Layer 15 of a small transformer language model trained on English Wikipedia (19 layers, counted from 0, width 128).
A neuron adds its activation times its output weights to the MLP's output. To switch it off is to set its activation to zero at one token and run the rest of the model.

Output weights of the MLP neurons that the questions are about. A number n stands for (n - 500) times 0.002.
n6: 585,500,684,381,520,540,569,318,387,625,396,529,605,400,686,521,524,551,515,715,354,297,526,661,303,562,597,603,362,427,451,476,453,244,538,740,342,373,562,475,525,442,500,511,412,726,373,619,467,623,531,512,363,551,504,323,510,544,504,496,322,389,706,330,598,436,475,545,568,590,545,442,399,587,467,382,654,836,300,806,272,454,492,556,627,402,823,582,303,552,780,575,579,637,665,588,415,484,355,623,440,689,546,500,726,419,455,518,454,504,666,378,290,238,435,569,473,336,467,441,274,666,371,668,458,181,556,577
n19: 400,465,616,656,361,451,613,426,204,448,504,843,407,360,268,493,537,464,682,787,862,617,488,553,562,783,384,418,841,542,555,426,568,704,389,493,206,537,500,449,504,373,379,414,409,426,558,516,519,631,440,524,508,537,625,603,472,590,339,508,586,578,340,634,415,504,496,711,457,386,670,500,496,432,577,542,414,312,553,234,353,398,417,405,696,561,456,496,750,450,631,598,351,550,523,330,484,508,458,202,874,655,383,394,705,668,457,486,445,433,366,443,551,412,704,520,484,661,500,691,617,410,435,334,414,405,645,512
n53: 403,404,840,317,557,608,408,616,621,363,469,471,712,576,527,401,336,598,589,602,482,670,572,540,395,550,488,650,519,478,385,235,641,465,519,741,209,592,588,314,608,289,489,314,831,620,526,320,649,539,781,570,528,635,589,365,616,748,450,417,679,393,348,764,626,564,656,373,614,397,568,569,379,474,666,369,644,520,60,372,545,443,295,464,428,252,485,579,409,493,508,715,481,629,477,469,609,508,586,500,536,575,454,344,237,317,462,371,687,539,345,541,415,581,583,396,477,528,587,500,443,432,429,569,278,602,444,504
n64: 579,617,419,378,583,492,422,480,396,424,653,552,485,679,411,529,532,372,346,656,410,362,488,468,652,409,441,662,265,444,604,549,440,611,508,424,478,257,362,260,361,533,593,589,308,613,698,565,522,512,468,667,496,577,624,692,462,184,519,364,293,508,555,764,440,515,610,379,554,634,565,399,425,398,584,492,266,710,658,325,454,421,574,598,762,448,610,599,265,470,340,411,357,779,443,570,236,463,443,500,385,609,363,382,565,555,630,500,799,539,574,674,418,713,291,772,434,243,373,613,365,588,632,671,481,742,334,570
n80: 513,475,618,492,376,638,548,707,344,593,768,555,696,791,483,400,608,619,520,585,432,463,467,244,391,639,370,496,458,660,340,652,648,538,650,558,524,241,524,460,378,713,241,362,360,746,463,552,575,358,542,140,742,685,518,232,426,465,318,483,644,251,656,408,628,488,418,727,566,393,537,307,479,273,419,447,439,517,227,618,407,489,509,474,435,423,433,716,364,464,573,474,434,683,354,346,215,858,597,366,386,410,486,543,651,530,406,586,702,637,650,411,579,483,496,732,603,583,766,487,434,439,296,187,421,411,355,396
n102: 533,24,709,544,547,705,531,183,595,525,492,431,722,399,444,585,433,389,461,677,608,789,572,620,343,601,419,678,516,666,504,811,623,447,693,548,422,763,581,439,317,416,615,557,525,433,469,383,808,512,610,369,610,463,805,427,457,442,628,541,404,305,545,517,768,579,640,380,166,573,374,625,443,408,582,646,385,483,365,578,496,663,673,626,458,710,371,539,575,335,402,225,416,597,535,500,496,618,523,375,538,570,557,598,550,732,394,468,688,363,636,469,520,427,583,596,544,416,605,512,464,662,544,504,712,642,562,609
n126: 500,591,574,518,626,558,466,479,445,218,504,492,597,434,331,387,446,735,451,435,579,508,563,589,408,564,392,449,706,538,382,533,597,496,540,500,695,710,280,496,611,485,711,440,641,516,396,743,279,863,536,411,496,590,797,496,567,628,465,297,843,484,452,621,394,434,303,293,359,500,423,525,580,635,509,348,290,406,527,751,689,478,463,471,414,731,874,450,531,573,570,262,535,450,438,409,640,620,331,330,537,459,900,606,504,480,605,541,653,678,492,538,445,400,682,386,681,483,444,410,609,258,685,592,386,370,450,603
n146: 717,561,515,465,606,540,515,579,342,508,435,533,515,692,477,383,778,414,570,598,423,334,802,567,339,326,515,460,220,632,382,169,387,597,446,560,535,389,544,282,521,511,353,471,468,774,384,428,580,592,329,481,621,630,754,523,398,845,413,551,785,468,702,730,614,493,622,578,508,557,567,568,496,387,463,692,459,670,545,515,627,416,564,404,480,531,527,272,390,392,377,774,523,307,459,378,758,284,426,614,404,405,412,274,555,461,556,513,409,653,492,548,458,577,220,462,553,456,475,343,485,523,608,620,394,292,415,634
n148: 314,624,480,364,517,201,401,214,362,443,524,408,492,596,353,385,696,651,796,344,626,642,631,459,475,407,423,503,448,512,500,400,451,703,685,515,495,359,600,655,634,375,266,489,764,438,691,429,508,387,338,508,369,252,525,778,642,367,472,475,487,376,435,335,775,331,511,573,544,427,555,486,557,272,470,180,402,603,857,555,449,426,567,667,603,582,589,512,405,227,531,483,409,634,535,648,702,424,453,586,239,591,171,402,674,382,559,274,440,520,627,325,400,464,500,416,564,613,561,376,756,397,461,435,289,449,310,488
n153: 553,370,449,253,417,523,671,725,651,511,594,443,335,488,519,659,597,618,583,233,479,423,337,642,559,504,481,759,463,582,440,520,603,738,339,421,705,469,625,540,625,443,555,507,715,519,584,749,341,526,390,447,331,542,662,534,576,678,389,209,682,716,674,516,688,742,489,488,537,608,493,480,417,428,749,528,783,519,337,387,733,280,531,562,469,443,417,500,570,631,493,515,651,637,635,381,583,379,377,357,653,323,373,413,647,439,573,267,544,552,358,377,567,432,426,347,659,617,508,442,511,511,476,373,418,424,511,541
n162: 558,508,522,545,622,508,388,599,485,275,665,467,489,413,436,500,342,407,712,586,533,549,406,531,452,404,419,302,397,314,508,500,686,812,496,472,396,591,595,316,385,381,455,478,592,311,708,555,705,511,531,322,331,394,564,271,551,263,712,531,446,268,581,452,484,515,421,333,492,386,381,300,527,626,631,889,384,476,391,459,537,563,353,571,567,741,412,575,819,619,303,437,398,476,478,340,400,727,703,345,292,457,513,451,532,643,537,434,583,382,653,500,656,546,622,447,700,576,298,441,313,440,492,595,265,572,448,561
n167: 402,307,433,689,491,575,462,437,544,352,480,692,579,407,773,470,559,463,601,384,473,405,288,488,491,549,202,608,298,384,633,171,467,398,310,444,255,613,593,335,644,588,452,419,284,638,425,534,435,618,320,418,530,600,705,597,482,378,416,347,417,333,549,551,496,504,439,634,436,457,761,612,533,334,135,715,516,683,418,350,516,444,673,589,529,384,537,417,440,244,709,613,392,301,662,456,630,631,500,674,436,717,717,613,513,279,543,57,520,500,389,516,597,321,830,460,520,534,281,591,476,488,456,558,568,725,477,654
n182: 737,448,522,619,547,458,617,708,500,504,309,546,463,539,537,486,550,439,514,477,571,551,493,496,684,601,568,413,526,618,540,450,617,530,481,634,313,477,536,416,621,599,349,740,395,238,641,523,521,511,651,334,437,469,633,776,784,593,249,363,222,485,824,531,588,500,615,722,599,409,576,530,639,623,716,520,482,416,275,424,330,551,640,597,446,519,433,478,217,460,533,608,419,328,355,467,271,555,334,527,645,573,549,504,400,278,613,427,504,333,311,641,493,635,210,526,596,415,347,351,463,731,464,477,415,458,486,459
n219: 597,471,405,537,606,342,465,561,478,376,645,419,434,446,485,353,211,504,674,617,493,405,581,386,675,694,683,356,474,315,354,608,410,545,463,561,593,308,564,257,608,416,720,472,368,623,605,562,269,317,496,673,531,592,371,392,556,712,393,523,424,328,549,762,360,446,510,563,397,547,652,550,582,310,640,583,343,385,562,623,439,739,651,492,634,292,455,674,537,612,717,427,364,648,518,666,631,570,504,562,407,595,646,431,512,346,456,419,548,248,504,349,515,605,476,566,401,519,304,691,788,639,464,473,456,701,435,329

Each question names a token from some text and the token that comes next. It shows the activations a of the neurons there, in the order above. A number n stands for (n - 500) times 0.037.

Then comes g, the gradient of the next token's log-probability with respect to the MLP's output, scaled to length 1. A neuron's effect is roughly proportional to its activation times (output weights . g). A number n stands for (n - 500) times 0.00076.

" Da", then "ve"
a: 498,582,486,482,493,510,517,488,495,520,494,526,498,494
g: 626,425,523,556,455,493,432,397,492,639,423,807,342,507,468,447,743,388,442,390,645,545,432,478,368,189,360,554,460,508,508,556,480,550,593,664,576,514,463,729,595,492,702,383,589,610,404,392,636,559,432,488,363,511,379,453,418,723,470,520,768,607,416,638,569,394,585,669,670,483,572,439,413,227,360,288,617,481,606,593,513,540,707,557,463,551,514,608,618,409,602,665,504,473,691,350,624,533,723,562,486,483,584,387,572,313,381,638,533,369,488,561,444,344,526,564,290,484,496,496,360,616,732,468,593,390,624,393
Which two neurons, each switched off alone, lower its probability most, in order? n19, n64

"re", then "k"
a: 501,499,521,500,463,520,522,424,507,471,499,482,493,508
g: 359,278,328,542,572,358,466,525,449,432,544,389,362,673,558,637,426,205,499,472,439,429,394,515,628,583,450,494,492,550,275,432,630,540,647,595,593,396,535,407,427,613,330,584,294,465,483,541,524,334,517,490,390,480,612,538,388,493,456,749,630,530,599,246,549,640,485,305,582,371,635,232,449,282,596,501,412,331,406,599,364,610,454,561,510,225,306,620,512,650,525,454,441,474,637,413,371,429,453,462,473,555,286,543,531,326,579,487,537,735,654,414,497,425,515,658,312,444,549,314,562,570,324,344,325,501,527,531
Switching off which neuron hurts the next token most? n146

" also", then " a"
a: 498,493,505,385,499,503,438,497,480,582,495,516,482,501
g: 789,427,474,429,510,331,412,449,427,495,611,628,303,625,641,823,490,468,536,542,595,474,195,632,542,523,571,409,491,632,232,496,476,618,741,397,561,584,373,564,610,455,571,408,389,240,495,557,627,586,489,728,543,418,626,563,601,384,540,485,628,648,708,672,559,550,537,513,281,422,598,424,482,507,526,570,258,516,472,525,620,479,469,423,594,366,322,503,591,458,366,589,441,564,523,276,301,422,381,646,631,524,566,591,608,289,333,481,492,378,501,530,649,566,260,615,565,437,364,602,475,529,435,613,552,498,556,497
Which neuron, switched off, raises the next token's probability most? n64

"ed", then " to"
a: 543,528,509,491,518,500,498,499,499,499,547,504,500,509
g: 642,734,262,429,502,574,609,405,459,325,477,528,362,729,476,588,408,331,709,501,714,498,458,409,355,631,634,436,469,398,704,465,578,237,589,385,532,675,640,451,551,653,366,613,524,283,591,452,584,609,495,467,517,403,569,424,420,590,616,554,593,547,596,780,489,370,638,594,570,614,460,663,357,641,552,503,462,433,456,538,420,331,426,378,280,649,607,456,630,423,456,423,674,466,537,484,450,323,514,548,497,650,522,451,657,747,461,417,368,325,585,597,499,640,624,428,434,456,380,619,341,260,598,549,379,482,629,537
Switching off which neuron hurts the next token most? n162

"84", then " "
a: 514,504,498,502,506,509,495,503,503,505,503,500,506,486
g: 470,244,506,491,624,414,430,252,398,731,383,519,481,649,322,542,301,542,413,483,652,444,354,577,705,633,508,533,355,392,357,571,502,459,496,590,423,515,502,719,529,496,538,576,330,454,527,596,474,436,589,402,722,436,450,564,457,486,516,551,292,431,620,410,454,647,687,618,558,539,533,673,521,563,541,599,376,623,406,379,437,623,349,419,631,685,372,602,443,498,572,318,626,586,525,761,663,354,598,548,533,347,634,466,505,352,609,533,586,290,425,576,333,534,394,380,650,394,572,430,548,402,356,252,659,288,330,371
Which neuron, switched off, raises the next token's probability most? n219

"\n", then "\n"
a: 502,491,493,501,504,505,564,490,501,486,501,638,489,422
g: 442,353,622,590,483,576,609,311,472,448,555,612,633,408,469,628,323,508,582,480,679,394,723,506,395,364,539,378,354,592,477,375,479,610,759,457,608,612,420,511,471,517,618,553,609,384,454,585,336,366,699,367,619,330,702,520,370,523,435,397,575,427,390,386,573,420,384,583,481,474,742,497,600,596,631,562,426,691,462,711,423,649,314,310,528,333,501,427,653,483,734,365,623,615,372,480,333,576,410,611,333,500,442,340,786,571,588,480,539,528,609,589,456,340,369,362,462,382,516,315,554,502,601,417,317,490,605,346
Which neuron, switched off, raises the next token's probability most? n167

"es", then "."
a: 497,507,516,490,520,497,495,493,517,512,496,525,515,461
g: 446,694,566,416,424,540,368,647,586,466,453,509,623,407,477,317,458,562,363,576,558,352,593,502,300,495,428,614,562,632,609,374,692,534,477,585,498,705,745,512,510,316,740,587,686,581,462,561,531,517,595,381,431,277,599,486,429,406,496,350,527,382,521,605,581,747,460,495,712,572,398,702,728,433,815,462,427,594,523,451,426,527,540,554,726,598,421,574,638,583,453,521,514,542,392,413,425,501,344,383,553,526,244,293,488,573,407,623,345,650,350,541,457,499,539,643,382,411,399,392,280,598,736,522,505,358,403,544
Switching off which neuron hurts the next token most? n219

" Ben", then " H"
a: 502,494,336,484,465,504,496,489,503,502,496,495,510,489
g: 361,530,642,588,518,299,569,406,426,586,256,482,544,642,657,481,454,749,530,641,442,335,565,628,380,573,496,588,407,394,459,321,405,578,542,692,378,557,533,498,499,373,492,617,533,527,491,549,498,538,602,472,553,574,606,400,660,498,445,555,592,706,502,304,622,541,590,505,715,580,453,692,474,457,611,664,537,604,438,366,571,558,444,500,504,550,378,532,569,333,252,560,518,347,777,458,439,440,493,451,361,570,465,389,461,292,627,352,606,587,575,582,327,523,249,409,513,561,186,508,372,635,369,803,575,229,593,446
Which neuron, switched off, raises the next token's probability most? n53

" I", then " Am"
a: 497,504,506,498,471,500,490,500,504,497,500,579,487,505
g: 374,366,587,528,513,332,405,607,543,530,579,507,644,582,719,492,509,525,471,416,458,417,608,603,448,750,425,509,649,406,479,432,245,380,345,368,337,490,677,494,627,406,333,511,553,470,696,471,492,429,619,530,658,406,429,667,485,554,663,616,408,627,583,342,625,451,557,493,423,529,282,611,570,580,722,655,456,558,603,299,477,400,433,356,501,654,474,658,583,611,419,645,621,656,598,518,398,346,482,594,389,586,361,328,484,239,709,524,660,538,635,531,557,358,365,672,609,496,341,260,294,666,485,521,332,485,529,476
Which two neurons, each switched off alone, lower its probability most, in order? n80, n126

"n", then "ock"
a: 511,510,496,518,503,504,537,489,490,494,506,512,544,489
g: 429,420,727,617,381,529,397,538,564,504,347,467,405,516,596,580,656,685,575,499,410,515,185,548,599,487,470,321,367,580,361,354,659,345,151,628,654,506,609,358,616,628,473,537,715,379,308,435,570,496,724,679,500,612,530,615,573,719,650,582,532,607,618,549,531,437,495,634,482,530,418,334,410,505,619,442,467,456,454,509,568,560,378,517,529,371,329,533,468,632,468,415,354,255,452,639,371,664,748,293,498,520,588,424,682,608,597,459,700,365,622,527,595,385,630,429,450,513,435,534,448,538,567,571,347,569,382,532
Switching off which neuron hurts the next token most? n182

" 2017", then ","
a: 731,496,458,497,499,493,513,478,495,499,486,493,483,502
g: 553,424,335,467,593,739,671,518,460,639,605,633,569,505,444,801,619,713,410,479,703,341,474,466,439,590,554,473,524,433,621,808,445,543,463,615,687,337,475,358,353,554,684,648,452,797,473,584,584,404,467,412,540,394,663,474,581,399,491,353,339,474,450,384,612,564,383,314,329,569,645,651,507,521,397,474,441,547,498,559,342,514,482,553,558,534,480,230,463,289,363,340,602,425,507,450,287,534,480,532,352,438,334,632,667,503,489,535,395,459,497,540,760,596,592,484,404,440,640,492,532,568,321,438,406,480,484,720
Switching off which neuron hurts the next token most? n6

"hi", then "re"
a: 566,504,466,502,576,596,500,484,365,502,512,486,509,468
g: 694,421,729,376,724,409,532,333,394,614,670,314,437,403,530,662,450,483,526,551,411,337,415,449,470,382,551,586,352,395,590,547,262,442,568,627,533,585,590,403,539,468,331,353,629,348,472,425,438,541,479,550,422,481,336,474,318,338,488,588,582,409,635,572,310,423,617,363,437,456,540,399,396,406,473,516,420,371,660,389,500,355,567,367,531,552,406,82,339,485,218,612,541,707,637,405,523,602,542,552,564,417,534,412,528,636,621,462,510,674,497,423,363,427,547,439,422,644,463,426,551,675,452,691,640,287,428,656
Which neuron, switched off, raises the next token's probability most? n80

"n", then "ö"
a: 520,445,499,494,463,500,475,492,513,499,487,516,431,494
g: 310,463,675,407,588,584,651,415,518,284,154,479,708,550,522,443,636,463,575,662,616,581,411,395,568,478,508,530,671,429,577,347,456,523,519,732,633,450,601,517,586,716,598,480,802,373,398,623,320,291,591,578,451,403,455,387,673,474,419,510,528,593,509,339,493,413,765,340,518,681,384,552,655,320,644,563,593,394,426,425,439,536,387,584,550,301,770,484,614,676,443,458,544,512,476,533,515,417,517,391,558,499,567,477,623,523,461,426,649,506,434,560,450,422,576,540,467,492,365,526,292,270,529,619,339,496,284,536
Which neuron, switched off, raises the next token's probability most? n126

"son", then " of"
a: 497,498,504,398,480,525,507,514,490,504,500,479,530,520
g: 717,347,560,567,447,703,469,534,586,617,468,333,456,478,395,680,572,717,688,441,508,581,306,619,532,601,448,360,480,437,454,620,210,289,378,423,578,593,547,493,487,598,319,646,228,428,588,414,393,443,589,416,293,498,566,592,527,491,502,571,345,497,645,362,436,489,672,635,641,491,590,637,569,578,299,630,385,406,626,471,661,365,570,503,411,206,536,633,487,522,538,731,456,437,518,506,527,484,684,491,541,634,461,257,505,502,634,526,555,481,615,550,454,685,486,581,602,609,342,420,347,643,313,298,617,567,592,486
Switching off which neuron hurts the next token most? n182

"|", then " 10"
a: 504,516,476,504,494,522,485,520,497,497,509,612,500,498
g: 494,342,528,367,545,416,708,496,414,341,687,846,431,366,479,561,529,473,778,398,503,487,346,403,604,217,501,549,430,440,430,408,480,443,294,533,487,438,396,570,508,486,490,777,719,647,389,525,542,395,267,317,580,522,527,422,339,474,597,466,438,657,438,673,563,379,437,599,420,476,464,640,632,546,399,416,461,492,575,608,343,353,604,726,411,451,598,463,443,491,449,335,306,500,409,578,606,629,510,500,565,589,589,592,347,699,548,539,641,373,628,403,394,421,458,693,533,571,252,438,344,480,346,296,562,503,429,485
Switching off which neuron hurts the next token most? n167

"s", then " including"
a: 488,499,509,498,506,499,511,498,502,499,503,500,507,431
g: 584,391,584,442,393,636,438,474,553,349,424,502,517,529,424,235,432,387,634,465,679,608,610,517,616,700,602,304,412,457,401,492,429,461,542,561,569,449,354,432,412,429,688,505,719,618,392,581,486,302,398,576,646,585,398,568,432,409,485,639,534,726,483,278,547,650,674,517,720,575,538,568,299,453,393,391,541,245,534,327,533,494,631,450,371,628,630,554,487,533,662,355,600,589,537,503,647,436,500,456,277,301,577,376,506,447,569,566,547,435,585,370,383,158,511,801,534,619,462,662,485,436,394,639,433,573,336,477
Which neuron, switched off, raises the next token's probability most? n219

"um", then "ot"
a: 503,492,496,498,508,497,513,522,490,511,497,511,484,507
g: 429,454,272,431,331,591,694,410,457,382,459,573,409,345,637,424,499,386,569,429,366,499,334,355,304,475,528,517,170,478,280,387,229,629,583,536,616,533,358,524,567,525,562,861,557,589,480,582,436,492,324,393,450,431,510,709,356,770,548,441,538,652,395,508,641,572,482,631,437,385,218,374,381,436,411,627,525,451,594,548,569,434,575,580,418,388,475,615,395,507,382,472,526,436,355,504,395,595,613,485,313,600,503,312,742,566,516,665,620,448,479,480,386,462,488,472,480,492,637,377,296,498,358,510,556,468,617,616
Switching off which neuron hurts the next token most? n146

" Bro", then "o"
a: 508,477,492,518,507,504,487,476,521,506,484,495,489,480
g: 313,673,469,321,507,463,669,564,647,344,369,519,401,309,688,342,528,667,415,602,535,263,448,366,537,431,522,611,541,529,375,369,409,487,567,428,773,442,448,483,476,601,383,435,434,634,596,492,615,504,391,587,704,502,346,553,483,553,596,335,284,631,320,600,564,444,712,386,639,674,520,748,331,495,528,486,510,365,548,315,408,596,630,472,641,522,621,537,534,631,310,537,290,313,543,426,712,482,405,612,621,540,480,480,612,735,658,487,615,620,426,412,381,470,385,552,420,372,476,669,658,386,530,443,621,402,567,523
Switching off which neuron hurts the next token most? n162